Layer 8 of a small transformer language model trained on English Wikipedia (13 layers, counted from 0, width 96).
Take only the direct path to the model's output, skipping the later layers: a vector added to the residual stream pushes a token's score in proportion to its dot product with that token's output vector.

Output vectors of the tokens that the questions are about. A number n stands for n times 0.014.
"He ": -33 -11 -2 25 -28 5 11 -19 -19 -18 8 -5 39 -1 17 28 -39 4 -32 -4 71 -13 -55 -23 -1 11 20 -45 28 -43 32 -1 7 41 4 -27 -55 -32 -13 16 8 24 12 41 -43 -37 -21 -17 3 -36 33 -19 32 9 43 -4 -42 -66 -19 13 34 -13 34 23 23 -14 54 -24 -51 30 34 -20 46 8 13 4 -33 -17 2 26 35 39 -17 31 -49 8 16 14 16 12 19 -1 0 -33 21 -35
"|---": -41 -16 -23 33 -45 41 -8 -31 29 -32 21 -15 13 -7 -6 41 -39 5 -6 -40 25 33 20 -47 -30 -33 30 -18 6 24 -7 13 41 -1 8 21 -24 -1 27 26 49 18 22 43 27 -51 4 -15 42 7 -3 5 -18 -30 39 9 -16 -26 -16 -9 41 -3 -5 11 25 -10 27 18 -68 -10 43 11 16 -24 40 0 -23 -3 -5 -41 48 -11 -45 -55 -24 44 3 -16 13 3 -27 55 -26 -5 -30 -36
"ity": 28 -25 16 -2 -3 -5 9 38 10 18 -11 -20 -5 14 26 46 -74 -46 -15 -16 -40 51 -32 -36 1 10 28 -37 14 -5 9 24 26 23 -7 34 11 -29 3 -21 31 16 30 -43 -24 -23 5 34 12 18 8 1 8 -15 14 -55 -44 -52 -8 -7 -19 -1 30 12 -7 17 47 -13 -60 32 -25 -5 17 16 27 -18 -28 27 24 -28 23 66 0 8 -26 13 51 -66 38 -28 -24 33 -16 -2 -39 6
"up ": -15 -35 -30 13 4 43 36 13 -5 30 -38 -5 -24 6 -5 21 -29 -32 -6 -10 52 10 -17 -9 -48 5 23 -53 25 23 35 -2 -3 -1 1 5 6 -8 -22 0 6 -13 16 -22 5 -35 -13 11 18 -5 -53 3 44 -9 -18 -6 -18 -79 -4 77 46 11 -1 8 44 -63 -11 -65 3 22 33 54 -36 -18 45 -50 -12 64 48 3 80 -14 -3 30 -29 17 25 12 8 -26 17 -9 -21 -9 -29 -31
"p": -20 -21 -7 5 24 -7 10 -29 3 18 -17 11 -20 4 23 -9 39 -43 -36 20 -37 -19 14 24 6 36 -32 30 1 -14 -39 0 -9 -38 12 16 -10 0 -2 5 -15 -6 -17 19 10 37 21 -7 28 -12 -19 -45 -3 17 -18 13 15 2 -1 -18 -17 29 19 -4 -26 16 -12 5 7 -2 18 -14 -4 3 26 25 5 0 22 -1 -32 15 -4 9 -17 -20 12 24 3 21 -10 -2 -3 21 -10 3
"W": 21 10 30 13 -29 -11 29 5 16 -22 -19 -14 -17 -2 -20 -7 -38 -17 -15 6 20 -27 -12 -7 -12 -15 33 6 -13 -16 19 29 -9 50 36 -16 1 5 -2 2 -2 4 -17 7 19 5 -12 -10 9 7 -5 -2 -12 11 31 -16 3 -13 10 33 12 -16 29 7 2 -10 -18 24 -22 -6 -2 -26 1 -30 6 7 -10 -14 -22 -16 0 12 -16 5 19 6 12 5 -17 -3 14 -16 12 8 32 -12
"|---|---|---|---": -33 -36 -32 32 -42 43 5 -5 4 -1 -12 -45 29 -49 -1 48 -85 -9 30 -16 80 21 13 -47 -55 -46 -2 -29 30 29 -44 16 17 62 -48 36 -81 1 25 4 46 -4 49 -3 16 -83 28 -8 38 -3 37 -22 -4 -19 43 9 30 -8 46 15 21 -34 8 77 27 -14 6 8 11 24 31 10 31 -42 -17 6 -35 -5 41 9 31 3 -53 -46 -50 32 11 -14 -16 26 -16 30 -54 -33 -6 -17
"ge ": -5 -12 14 -1 -23 29 10 -34 0 -2 -48 19 18 16 17 -24 -69 14 -48 33 4 81 22 10 -39 -32 -1 -4 -2 -7 43 -27 37 50 11 14 6 -19 5 -41 11 1 36 -3 22 21 61 17 -8 -13 28 -35 -19 9 77 15 3 -10 -9 5 38 44 -14 8 31 -11 14 -77 -51 -13 7 13 -4 -39 12 29 -23 -20 52 0 -4 24 -35 -22 -63 3 29 -12 23 -13 -74 12 -13 -9 -56 -6
"In ": -29 2 24 24 -2 5 -10 4 34 -9 14 -18 37 0 21 1 -36 -37 -33 -19 34 48 -27 -29 -37 -16 17 -38 16 -47 40 9 6 20 21 -49 -36 -24 -13 9 1 22 7 13 -38 -48 -20 -27 19 -32 10 -2 32 37 26 -9 -4 -34 -13 3 22 -13 24 11 50 14 40 -39 -47 4 4 1 14 -46 38 21 -30 4 33 -3 15 4 -12 25 -39 25 35 24 5 -9 -5 12 -2 -4 31 -30
"tober ": 20 -34 40 25 -7 38 10 -7 54 9 -19 -33 -19 -10 19 31 -46 -11 -7 -4 17 41 -41 -14 -39 -48 18 -58 58 -82 34 -14 69 16 18 -23 -57 -37 20 50 32 25 36 8 16 -29 80 0 56 6 -23 -37 24 14 73 -17 -50 -47 -29 15 36 -22 18 10 31 -63 20 -23 -45 34 23 22 53 -68 -6 41 -28 25 55 14 16 -9 -56 -12 -27 47 57 -28 15 -61 -44 19 -48 -11 -51 -68
"==": 12 -27 -41 28 10 -12 13 47 39 6 25 -28 39 39 14 4 -34 -24 -42 -27 63 56 24 -26 10 29 -40 -20 1 -54 -30 -26 0 31 -42 2 -77 -35 -6 -16 11 -19 4 -31 -26 35 -23 1 19 -12 -31 26 50 26 -20 -38 -36 17 56 -4 20 -6 -24 14 64 -27 58 3 22 -24 -25 -16 -18 -24 11 14 -5 -8 47 -58 40 -3 -33 7 -18 59 77 -25 -17 -11 18 7 1 -36 32 -9
"elec": 9 -22 47 14 4 -1 20 27 14 47 -29 -4 33 -10 36 4 -13 -41 -62 18 -16 -7 -3 5 -46 -8 -39 -11 72 45 -39 -16 -3 48 -49 6 -2 -2 21 23 12 -10 13 25 13 10 -14 16 18 -5 9 -42 -24 49 26 -42 -15 -9 38 15 -11 2 22 42 57 -6 24 -41 -77 10 24 -3 6 -57 -18 -50 -20 -25 -27 3 70 11 -19 11 -9 14 -16 -20 -11 2 -4 11 -4 -12 -17 -17
"- ": 15 -37 -27 19 -21 -28 33 76 -21 -23 18 -12 -4 -18 28 4 -2 19 -50 1 -4 15 -46 -5 -2 6 -13 -21 32 -49 10 -12 -1 -15 -25 14 14 -4 21 -20 8 23 37 24 -28 36 22 -28 35 -10 30 13 -3 -18 19 -24 -14 4 -13 -32 50 -25 33 -6 3 -6 7 8 12 18 6 -19 8 -24 -32 4 -16 6 43 -16 -3 -16 26 -5 -61 6 52 29 -25 42 -49 -23 -4 -24 23 32
"but ": 40 -26 -15 48 20 7 -60 -55 9 23 18 -37 -5 -11 -4 43 -77 -34 -8 -16 0 12 -24 4 -51 24 -25 -26 45 -15 27 -2 -1 29 36 -18 37 -8 -6 14 8 43 10 11 -30 -12 5 47 9 13 -33 -30 38 -6 -8 32 -48 -9 -37 -8 30 9 54 6 -12 15 29 -7 -25 52 12 -4 8 2 -26 -12 -1 47 29 11 53 0 -82 25 -40 -3 0 10 11 26 -61 -5 0 -6 -13 -38
"les ": -27 -24 51 3 17 -26 -11 -11 25 -23 -31 -2 15 -4 17 5 -7 -17 13 -2 32 -19 -15 8 -32 6 14 -7 19 23 28 -29 22 26 -17 38 -18 -11 -22 77 30 14 24 -34 -11 -39 50 -7 6 30 -45 4 58 -20 -8 39 -42 -27 24 -12 -2 -22 -9 -9 43 -33 47 -42 -46 11 38 11 -16 -19 15 3 -13 -28 14 14 23 -37 -15 35 -31 4 51 28 23 -19 -56 9 -11 25 -59 -46
"ates": 16 -19 23 12 -8 11 -2 -21 -2 -10 -15 -37 13 24 26 1 -38 -3 -10 6 41 30 -16 -25 -4 -7 16 20 12 -17 -5 -2 41 48 8 -21 -32 -25 -27 15 19 35 43 -10 -21 -12 51 69 34 -45 -39 23 39 -9 16 -40 -28 -13 -14 -2 -58 -2 -16 19 10 7 48 -27 -4 24 24 41 27 15 -19 -21 -10 -27 -23 29 -32 25 -40 6 -14 24 -21 -22 46 -60 11 23 -26 24 -25 -71
"°": 23 -15 29 21 22 44 26 -14 -10 -10 -26 19 -6 32 34 9 -50 -41 -26 10 -34 39 12 36 -1 16 -6 -49 42 -23 19 -54 12 -36 -8 -45 -75 -15 38 -15 17 35 23 28 -19 10 33 15 75 -27 9 -12 54 -10 18 -46 27 -26 6 13 -29 3 -29 5 -20 -10 2 35 15 29 -3 -16 40 -4 2 -6 -34 -3 -20 22 11 22 -44 2 -50 38 44 -37 -5 -18 -5 10 -40 3 -67 10
"her ": -22 26 -16 22 -14 -7 -12 26 43 64 -30 -52 -14 -5 38 67 -35 2 -29 -11 34 -7 31 4 -30 -35 31 37 3 -31 -23 -8 4 9 7 34 -33 -5 -3 23 1 -13 62 14 -5 -46 6 12 35 -1 -35 -45 -15 -7 8 3 -30 -62 1 28 64 -44 32 3 -28 -36 19 31 42 -23 49 3 21 20 23 5 -10 29 3 -14 45 -12 -54 2 -65 19 30 36 -61 -48 -29 -21 -13 32 -6 -39
"not ": -29 -30 -2 34 14 7 -8 0 60 25 0 20 27 -67 -25 -6 29 -12 -22 31 -11 -36 -27 -8 24 -25 38 -20 4 -9 -20 -1 -1 95 8 -4 -24 0 -30 65 15 4 17 -8 10 -34 56 49 56 -2 -4 -18 69 -14 36 -5 -29 -62 -75 5 13 -65 35 -18 6 -38 -14 20 -31 60 29 26 72 -32 7 -36 -8 27 13 -56 40 12 -85 -27 -47 -30 -3 44 49 26 -61 27 -9 14 -47 -43
"== ": -8 -43 -18 33 40 -1 17 42 29 -2 21 -9 7 7 15 36 -50 -43 -35 -27 44 53 25 -22 -30 19 -6 -9 6 -23 5 -31 4 30 -29 2 -67 -41 -12 -24 25 -7 41 5 -32 0 -2 -14 16 -36 6 10 20 23 -2 -14 -46 -30 4 -10 2 -33 -5 30 54 -28 38 7 3 31 1 -15 -14 -26 22 38 -8 -2 57 -38 34 14 -73 16 -21 40 55 -29 -6 -13 0 23 -3 -19 17 -17
"%": 51 -43 49 29 8 56 -12 28 49 -11 -45 0 5 -9 33 17 -49 -47 -32 5 -27 32 13 21 14 -27 -9 -3 34 -7 -7 -21 14 -4 32 -16 -50 -29 -10 14 17 3 0 -19 -52 -41 32 13 8 -51 19 -27 48 19 -17 -53 -15 9 1 28 2 -59 21 20 63 9 20 23 -35 56 8 -8 32 -40 28 15 -22 -26 -16 0 30 21 -36 15 17 -5 -5 -43 26 13 -34 59 -54 -11 -43 -10

Output weights of attention head 0. The head adds the sum of these rows, row i times number i of z. A number n stands for n times 0.011.
o0: 27 41 -13 -18 -31 53 5 9 -4 -12 35 21 8 -10 -63 -43 35 -14 11 -2 -4 -8 -51 17 37 -19 -3 -15 8 3 19 -9 41 -40 -10 6 -7 15 -3 -2 -16 -4 10 19 -2 24 -2 -1 -5 -32 -25 1 15 -13 4 24 -1 24 -6 -35 47 22 -10 -29 -18 -6 -17 -43 6 1 -5 -23 -28 1 -3 -12 12 2 -14 -19 14 13 7 -19 4 4 6 23 2 16 -3 0 8 18 -7 62
o1: 1 4 21 -17 -32 25 -8 -20 -31 25 -3 -15 18 -4 -13 -19 28 22 -8 1 -19 -14 13 26 12 -24 -4 -18 39 -2 10 -7 7 -15 -10 9 -7 -73 26 24 53 -4 -23 13 -4 -33 -8 17 14 -10 1 -21 30 6 -34 -17 15 52 -19 34 -25 -10 -33 -22 -7 3 14 -12 -37 -6 -1 24 25 -1 -9 44 -2 3 -3 28 9 0 -4 -22 -11 -14 17 -23 1 55 2 -27 9 23 27 -23
o2: -30 22 -28 -29 -36 13 -20 -5 35 5 38 27 -23 -2 -13 4 6 32 -31 27 -30 -37 17 -23 1 25 -21 -2 12 -6 -9 -14 65 18 12 -16 -9 3 -43 -3 11 -18 20 9 -20 4 10 52 -3 -30 0 25 -10 0 -6 -8 -34 25 -15 9 -24 15 14 19 25 -2 -10 -8 27 -29 15 8 -5 25 11 16 -24 -17 -2 23 11 -23 -12 -2 26 10 -16 24 26 -20 -19 -41 8 23 -14 -6
o3: -16 -29 12 -16 -6 -16 -4 27 18 8 -13 6 -5 35 14 67 24 14 -34 6 -29 8 4 9 19 5 6 -11 3 17 -26 0 26 11 -23 23 -6 10 -14 6 3 25 29 4 -6 22 54 -12 -39 -12 -16 25 6 -3 24 -28 25 1 -11 -19 1 -18 -13 -17 -17 -8 8 -8 4 -10 8 8 28 8 8 3 23 -34 -5 -11 7 -26 15 -19 -22 1 -42 -16 48 10 -24 -9 -36 -2 -58 11
o4: 14 27 22 -2 24 -21 -6 -29 -36 44 -44 6 -12 12 22 -16 38 13 -1 -21 5 -16 -4 -32 -68 26 12 15 38 12 13 7 28 27 -28 15 10 10 7 -19 65 -18 -2 8 -15 0 -30 11 -25 -11 -12 13 47 0 24 16 59 21 19 -9 -50 -32 -32 11 -28 17 -12 15 -31 7 -20 7 34 -13 -42 34 -27 13 6 -14 -9 -29 20 -21 -14 -38 26 -8 -2 -11 -30 -9 46 30 -24 -13
o5: -9 4 -36 56 5 1 -22 -8 11 23 36 -4 4 -19 3 61 1 6 11 49 -8 -4 19 26 17 -5 -27 13 -22 34 18 -45 50 4 14 -37 5 -45 16 -15 4 7 -11 -16 1 -14 28 15 -33 32 4 7 10 1 25 7 -28 -31 -16 5 -32 -27 -11 -30 -13 7 -24 7 6 -26 -8 -22 13 1 -28 -36 20 -2 -1 -8 -35 -3 12 -30 52 -33 -8 -19 33 -1 28 12 3 -18 38 8
o6: -5 -2 1 -32 -13 -19 -31 -12 -45 -18 -5 -23 10 39 24 -3 6 10 -13 23 -42 22 34 -12 -54 17 3 -6 -2 -1 13 19 -52 -19 0 35 -6 -12 17 -12 -33 9 -1 -38 3 26 -21 30 12 27 -12 16 6 -1 2 13 -18 1 -39 -17 -23 25 8 42 -7 26 5 8 8 39 -29 -10 20 12 5 -18 -5 28 13 -16 12 -17 5 19 31 40 3 -7 18 12 -1 36 -7 -43 -12 -16
o7: 13 5 6 22 18 -10 41 -16 2 -27 10 -28 -19 6 11 7 17 20 31 0 -5 -8 -10 8 -7 7 14 -27 5 5 1 -16 -1 -10 19 24 1 -37 10 -43 -11 -14 -21 -16 -12 49 -23 -20 26 4 26 -48 5 26 9 -1 11 23 -1 -22 -15 -4 9 2 22 -18 -43 14 5 -14 -14 -33 11 6 -8 30 1 -10 28 -17 36 16 26 -4 5 -9 11 -41 23 -35 36 -4 17 0 -52 -13
o8: 9 -14 -2 -20 -10 -16 20 -23 10 38 -24 4 13 25 14 12 -32 -16 -23 -13 -1 -7 12 -24 -2 0 -45 20 2 8 18 -7 -57 29 -21 9 -22 95 37 -6 -39 -30 41 17 -6 22 -42 -37 21 -27 3 -3 38 40 34 -14 -12 33 14 -25 7 15 30 12 -16 4 -22 -4 -8 -14 -5 -24 8 5 -5 19 -19 -40 15 -9 3 11 6 0 -36 -3 -17 -12 -20 32 30 -11 -6 11 39 12
o9: -18 21 14 27 24 -25 -43 -11 -13 25 -31 -25 -2 19 32 -40 -9 6 -1 -1 -26 11 21 -23 -1 -19 34 10 10 -8 24 12 8 4 -19 22 -15 -9 -19 -17 -2 27 0 20 12 -19 -34 -10 -2 21 56 -33 -20 2 3 11 18 -11 38 -7 -24 -2 -39 -11 20 -15 36 -28 -11 -42 -4 20 35 20 0 41 -51 5 10 2 -15 8 12 21 11 -26 -9 -3 -5 14 -5 10 13 8 10 -27
o10: 5 13 -12 60 15 -36 -42 3 -3 2 7 6 -31 25 -3 49 24 -30 -9 -12 24 -6 -3 -12 28 6 27 -24 -3 -11 19 -8 19 10 11 27 -19 -5 -9 -29 5 10 25 13 -2 8 -12 16 21 6 -20 -5 26 0 -7 -50 29 -5 12 -10 5 5 -24 4 -1 1 39 -27 14 -12 -14 -20 4 -8 -18 -26 7 -7 25 15 4 -8 -21 -24 23 22 0 -5 -48 -22 -11 -18 -39 24 9 17
o11: -35 -3 -15 -2 9 -2 2 -28 5 2 19 44 2 -17 -18 -5 6 13 -11 5 9 19 13 19 -10 -24 8 13 -2 -4 3 28 -1 16 39 4 2 -17 -7 6 -4 -4 -24 -10 -34 -26 -7 -19 -8 -27 0 -39 -38 -13 24 18 42 -16 -2 -7 -2 22 0 -35 9 1 10 1 19 -11 -5 6 -14 -11 27 -9 -30 -14 3 8 49 -18 -31 10 -24 47 38 -3 6 7 36 -7 9 -9 21 6
o12: 7 9 -18 -46 -28 -24 -14 -21 14 9 -1 -9 -16 -30 8 -4 -5 -10 -14 -11 12 20 5 2 21 9 -15 22 -10 -16 23 4 10 -5 -14 -10 13 6 18 -15 -3 29 22 -8 -21 -23 12 4 11 1 7 14 20 -11 -9 -8 6 34 -9 -12 -7 13 -3 -33 -27 4 26 11 15 -22 -9 13 23 9 17 -9 -48 4 4 20 1 24 11 28 -2 -2 -7 -6 -9 -12 40 9 -11 4 -2 1
o13: 14 -35 -9 16 -9 -23 1 3 21 -32 9 5 -9 23 7 -7 -2 10 17 29 29 5 -25 -15 21 1 -13 5 36 -5 43 -3 -3 -26 -21 15 -23 24 8 12 -11 1 7 -25 1 -36 -28 -5 21 -25 -11 4 -11 -20 14 12 -42 15 -20 -22 16 11 0 14 -21 -11 3 10 2 5 -19 -20 5 4 18 -12 12 2 27 -6 8 -32 -1 26 12 24 -3 -3 26 2 -22 23 -2 -21 20 -11
o14: 0 -30 -11 -15 3 -10 19 -7 41 -7 -16 -6 -11 -11 7 0 -22 -11 1 -4 3 -47 35 24 -10 -3 11 -37 -30 -1 -38 -13 -27 -26 -48 8 37 17 3 3 17 8 -30 19 -19 -24 -10 3 7 6 8 -18 29 5 12 5 -21 10 16 -9 -17 -19 28 6 -20 12 7 -1 -13 5 17 4 0 15 20 7 11 25 4 13 26 -31 30 14 10 14 26 -45 -8 -9 6 35 26 -3 7 11
o15: -3 -24 16 -19 14 17 -11 -3 16 -24 39 -5 3 25 23 -4 -32 3 -3 14 -18 -43 -12 18 3 39 -1 -31 2 0 -14 -8 -46 5 12 9 5 5 -4 4 -12 14 -11 -15 10 -24 -14 -11 10 17 -31 2 27 -29 -9 0 -15 -6 18 5 5 7 10 46 17 -13 10 21 8 1 -42 -30 5 -46 1 -7 -2 15 13 -8 16 -35 8 9 8 64 -19 -11 31 44 11 -13 25 -27 14 -28
o16: -33 -16 10 31 -4 38 6 -32 6 -21 19 7 2 -30 6 43 14 14 0 -16 16 54 9 -16 -49 -5 -2 12 -14 16 5 -19 -30 9 -7 -4 -8 42 18 -5 17 -30 -9 -3 -12 16 24 -19 -11 37 -7 8 -23 -19 7 -18 -9 -13 -19 -14 6 29 -37 36 7 -18 9 14 7 -23 0 24 -19 10 -25 -7 6 39 9 -28 -11 17 -11 0 -12 -9 40 6 4 12 -9 -12 22 -19 9 -38
o17: -30 37 -9 5 -14 36 32 -1 -12 16 17 -7 23 5 17 -25 12 19 3 13 -30 -12 6 46 -11 19 -24 -53 -21 10 17 19 64 -5 35 6 14 -72 32 12 -1 -20 13 26 -9 -11 -19 23 -36 -30 -24 24 -2 -24 43 3 2 3 -25 10 -23 -9 4 -9 -12 5 23 2 -19 -6 24 4 0 -24 -1 -3 -12 13 -11 35 -12 -18 -25 40 -6 9 -21 -24 17 -40 41 -34 -19 -13 6 -22
o18: -10 -34 0 1 -23 26 -11 -6 15 33 -13 33 35 -13 -16 -19 31 -5 14 34 -12 19 -1 4 20 -10 -11 7 2 9 -43 -2 -29 -26 -4 15 36 -20 -7 26 -14 -25 -6 20 9 16 -33 -5 -3 21 6 19 -33 15 3 -2 24 -3 13 -23 7 -12 -2 16 -11 15 -8 15 47 4 11 1 -3 26 1 10 -8 -35 -20 -6 -20 -14 -20 30 21 -1 -30 -12 -14 9 -20 17 -30 1 14 -16
o19: 9 -2 -6 -18 7 -7 -1 24 0 5 24 12 -16 46 -23 -17 27 -1 6 -6 3 23 -5 -37 -1 -8 16 -1 -1 1 22 -5 -9 -29 -5 15 26 36 -11 15 -3 -19 -35 11 26 30 -2 -5 27 11 11 12 -2 14 -33 2 -2 33 3 -14 -26 2 -12 28 13 -4 -6 -9 9 5 -33 -8 -9 -2 3 -9 -34 22 7 7 -51 -25 32 -5 13 -42 2 -11 -51 15 -38 -9 22 8 30 4
o20: -5 7 -34 -17 15 -25 -33 13 -28 56 7 13 6 -32 -49 -14 23 -18 42 -39 9 23 -19 23 -23 7 -32 5 3 -2 -32 -12 26 0 11 19 7 -59 8 8 22 -24 -8 43 -12 10 16 18 -9 -20 24 20 3 10 -6 -12 28 -12 -33 11 5 -19 8 -31 18 -7 -22 11 -19 18 -23 -7 -4 25 -2 34 -36 -7 44 22 1 21 35 -6 11 -36 38 19 -14 -13 -41 12 -20 28 23 2
o21: -2 -16 35 -14 0 -41 3 -4 10 23 -17 -5 -46 -20 -41 -20 14 18 36 3 31 -2 -18 -2 19 -11 11 -37 21 5 28 39 -19 -17 -6 32 -17 13 -2 -5 37 -15 3 30 -27 -9 -24 -22 -8 27 -10 20 -6 23 19 15 31 0 25 -37 -27 12 0 18 -17 -12 -34 -8 -5 30 -42 5 -14 -34 -33 1 -28 0 20 30 -30 6 15 0 7 -16 11 -9 -23 -2 37 14 7 21 14 30
o22: 7 -17 8 -7 3 1 -3 5 6 4 -39 -35 -15 17 -8 -41 20 -5 -1 -17 24 18 2 11 -6 2 23 -23 30 -3 2 0 10 5 10 18 30 21 22 16 22 -15 -6 -14 8 18 -12 -26 -26 19 -17 -61 -20 15 -22 -33 33 17 -19 -18 17 9 31 -16 22 15 16 -29 -6 -33 46 -19 -16 29 -3 -23 -4 -10 -8 -22 -40 24 27 -16 19 -17 17 26 9 -17 -4 11 22 5 -26 29
o23: 2 32 -2 3 -20 4 -34 -15 -21 -17 5 61 9 -14 -1 1 -7 25 -27 12 -16 -1 -18 32 -17 -23 12 -12 -1 -29 2 -7 14 -9 -1 8 20 35 5 11 -12 -11 21 6 16 -5 -2 13 -22 28 3 -8 2 -48 19 67 -28 17 29 -14 -9 1 -3 1 -2 -5 10 -29 -6 9 26 9 1 -18 -20 5 -4 -18 14 -3 -1 -2 -51 -17 -1 4 -30 28 -1 16 -7 10 39 9 2 -30
o24: 25 -14 21 3 1 21 -6 10 -19 -29 -13 -21 -7 -13 -26 14 -23 15 9 -9 15 3 9 -13 25 1 -3 16 -8 40 -45 5 6 3 28 2 19 73 -5 30 21 19 -21 39 4 25 -19 -36 12 -2 41 -5 -8 -27 28 -31 -11 -18 -32 7 -12 -4 -12 -20 -3 -7 -5 37 -21 -3 19 10 8 -6 27 -9 -7 -1 -35 -9 -19 -21 28 25 -39 -66 30 -5 3 13 4 6 -42 53 -42 -5
o25: -24 24 7 35 8 -24 14 15 -32 11 37 16 -8 -28 -33 30 -18 -21 4 13 -13 -14 12 13 42 5 -22 2 13 -23 -3 -3 45 -9 -35 -10 -10 -13 -1 -26 -30 7 22 -17 -28 36 4 -13 19 7 11 -13 -41 33 13 -4 2 19 33 1 2 9 15 4 -26 -12 18 40 0 1 19 -15 -9 45 6 2 6 -12 11 -19 -11 -4 -12 44 4 -19 9 5 -27 -19 2 -17 -39 -9 -40 12
o26: -18 -11 -57 0 -17 -4 34 -15 29 -8 21 -21 10 4 30 -23 1 7 13 -11 9 10 -10 10 18 -33 -27 -9 -2 1 -11 -19 -30 18 -9 37 -20 -14 -3 33 7 10 14 14 5 6 26 -3 26 -12 -27 9 -18 8 -13 -33 6 -2 11 -7 -14 -2 -25 7 35 5 -35 3 16 15 10 61 -15 -14 9 -20 -16 7 25 -31 26 -11 15 -13 14 0 -18 3 -6 -10 16 27 10 18 -14 -17
o27: -23 -13 35 29 23 -27 -1 23 -17 3 -32 -10 10 14 23 -11 43 6 -11 -2 14 -30 17 35 -10 26 -25 27 1 -3 -20 -31 -25 -7 11 -2 -11 61 12 0 -26 -27 0 -34 -26 -3 -44 21 7 -21 -10 -9 -15 21 -37 -10 39 7 4 -11 0 2 -35 4 -1 28 18 41 1 -25 -13 9 5 13 -23 -9 -28 -39 4 -14 -12 -20 13 24 -3 20 -6 8 -7 15 24 25 78 -42 34 -23
o28: 29 -27 30 -3 -18 24 -2 1 9 6 35 12 -33 18 23 2 -8 -19 -18 3 -8 20 -16 -5 -5 -1 28 62 -26 -15 10 -31 -9 2 10 23 8 27 50 -14 -22 -18 0 3 1 13 -32 -25 35 24 12 -12 -17 -14 -7 -5 -26 12 11 12 2 13 -2 11 -14 -27 -11 -24 1 -23 -19 2 1 -14 -3 23 37 -4 -3 2 -49 -10 24 12 -5 -24 1 -1 -12 -2 -3 1 -50 -9 22 31
o29: 2 18 18 -9 15 15 12 0 -9 -33 -11 -6 -40 -4 24 4 12 11 -19 28 13 29 17 2 33 50 -7 -2 -30 17 34 -8 43 -13 8 -7 9 5 -5 -20 24 17 -17 17 -12 43 21 0 10 4 30 -15 -27 36 -18 -58 28 11 -9 -3 -39 21 -14 -1 -25 -14 -26 10 -10 -7 -44 -23 12 -4 -5 3 17 -3 18 -3 -7 22 6 -6 1 -36 -11 -16 22 -6 -18 6 -19 1 -51 -25
o30: -11 6 5 -15 -13 1 -22 38 1 -6 -5 -14 -33 23 -22 15 -4 0 16 2 -51 25 7 -23 37 25 16 -7 -10 7 -15 -14 -7 18 1 -55 -50 -21 11 2 3 -7 6 8 6 -23 -6 20 22 10 3 17 -15 -5 26 11 -20 4 4 23 39 13 -28 -23 -2 -1 -14 -10 -5 15 19 -13 10 26 15 -2 19 1 -2 24 -8 2 -16 14 -16 -41 -4 11 23 -30 -7 6 -7 14 15 14
o31: -13 -14 -3 -21 17 58 -21 1 6 31 25 -3 -17 10 2 -6 19 20 -16 -20 0 -14 -8 -20 8 -9 -5 -2 39 17 13 -51 7 13 0 29 -10 -51 -17 -49 34 -13 35 -5 8 4 -19 45 21 11 3 -12 -49 -5 -13 -5 3 2 39 -19 26 -2 -14 -15 3 15 42 19 -41 0 15 24 -10 -17 1 7 25 9 -12 11 6 14 26 11 -31 -12 2 -19 -44 -3 -34 22 6 3 0 -44

Each question shows a token from some text and the vector z that the head gathered there. A number n stands for n times 0.06.

"an": -10 -46 8 -38 -1 -20 21 1 46 -13 -6 -16 -14 8 7 9 57 -40 26 24 43 -1 20 8 -16 0 30 -13 15 -3 -14 -20
Which of these tokens does it push down most? "ates"

"our": -19 12 -12 -5 14 -9 -2 -3 -13 13 -9 12 -2 14 2 2 19 -6 -19 -17 21 12 -2 -6 -3 -17 -2 -21 1 8 2 6
Which two tokens does it push up most, strongest first? "tober ", "|---|---|---|---"

"a ": -5 -24 2 -4 -21 -9 -9 -19 1 -3 -4 0 3 -8 9 -7 -4 -13 -6 -9 -5 -12 9 1 -2 -9 6 6 -2 -2 8 -2
Pushed up most: "her "

"T": -2 -1 -7 -18 6 9 -6 -7 3 -1 6 2 1 -5 8 1 0 -9 -12 5 2 1 3 -2 6 -15 -2 13 1 5 0 -4
Pushed up most: "W"

"St": -3 -11 -1 13 -3 -3 6 -8 -5 13 12 10 7 -5 0 0 -3 1 -11 -3 -8 -5 -3 -5 12 -15 -2 10 -13 6 1 -6
Which of these tokens does it push down most? "- "

"ah": -11 -44 7 17 -4 31 -12 -4 27 31 30 15 6 4 -5 -13 1 -6 -6 -18 -2 1 1 -16 0 3 -4 -26 5 16 -1 5
Which of these tokens does it push down most? "les "

"10": -8 -24 2 -3 -23 -3 -12 -21 -3 -5 -10 -4 -5 -3 8 -3 0 -11 -5 -9 -10 -16 3 0 -3 -12 2 9 -4 -1 12 -8
Which of these tokens does it push down most? "°"

"ance ": -5 -3 -5 -4 -5 4 -4 -1 2 -4 7 6 -3 8 2 4 1 0 -18 -5 -5 -3 -2 1 12 -11 -4 3 -1 10 3 -11
Pushed up most: "He "

".": 17 -17 -41 -10 -23 -47 43 -18 -6 -19 0 -15 4 16 11 9 12 -13 13 20 -7 3 17 -12 -11 -35 10 37 -29 0 -1 2
Which three tokens does it push up most, strongest first? "==", "up ", "- "

"und": -13 29 7 7 17 2 -5 1 -9 4 6 7 -4 -8 4 16 -14 18 -1 -12 -15 18 -2 4 5 -8 -2 8 -7 12 -8 0
Which of these tokens does it push down most? "- "

"E": -3 -15 -6 -26 15 -14 1 -6 14 5 -4 0 -13 -11 9 5 8 -22 -7 17 -4 0 8 9 12 -18 -7 28 1 -3 -4 -14
Which of these tokens does it push down most? "tober "

"am": -10 -14 -11 -2 7 -11 1 -8 3 9 4 -6 1 2 12 4 -1 -10 -20 -1 -5 -4 8 13 6 -17 3 -5 -1 -8 -4 0
Pushed up most: "les "

"Y": -5 -18 10 4 -16 3 -4 -11 1 1 3 7 0 -11 1 -5 3 -4 -8 -14 -4 -12 4 -7 -5 -10 9 0 0 4 0 -2
Which of these tokens does it push down most? "- "

"aw": -8 20 8 10 14 0 -4 -1 -1 1 6 5 -1 -4 4 10 -7 13 2 -9 -6 14 -2 4 8 -8 -2 4 -4 11 -7 -1
Which of these tokens does it push down most? "=="

"un": -1 -9 -3 12 0 0 4 10 -5 18 30 8 19 3 1 -6 -1 2 -14 -4 -18 7 0 -8 23 -15 -5 13 -30 8 -3 -16
Pushed up most: "ates"

"4 ": -6 -4 -13 -10 -4 -11 -3 -11 -2 1 -1 2 0 -5 -3 -2 -1 0 -7 -9 -6 2 6 -4 -6 -12 6 15 3 -5 0 -11
Which two tokens does it push up most, strongest first? "In ", "up "

"ab": -13 3 -15 4 8 -1 -2 -2 6 6 29 -2 1 11 -7 -4 1 -14 -20 -7 10 -9 -10 -6 9 -18 -8 -21 0 7 -4 -11
Which three tokens does it push up most, strongest first? "tober ", "ity", "|---|---|---|---"

"ity ": 1 -13 -2 4 -3 -6 2 -1 -4 7 11 8 8 -5 3 -4 0 0 -10 0 -12 -3 3 -6 14 -10 -1 14 -15 4 4 -13
Pushed up most: "ates"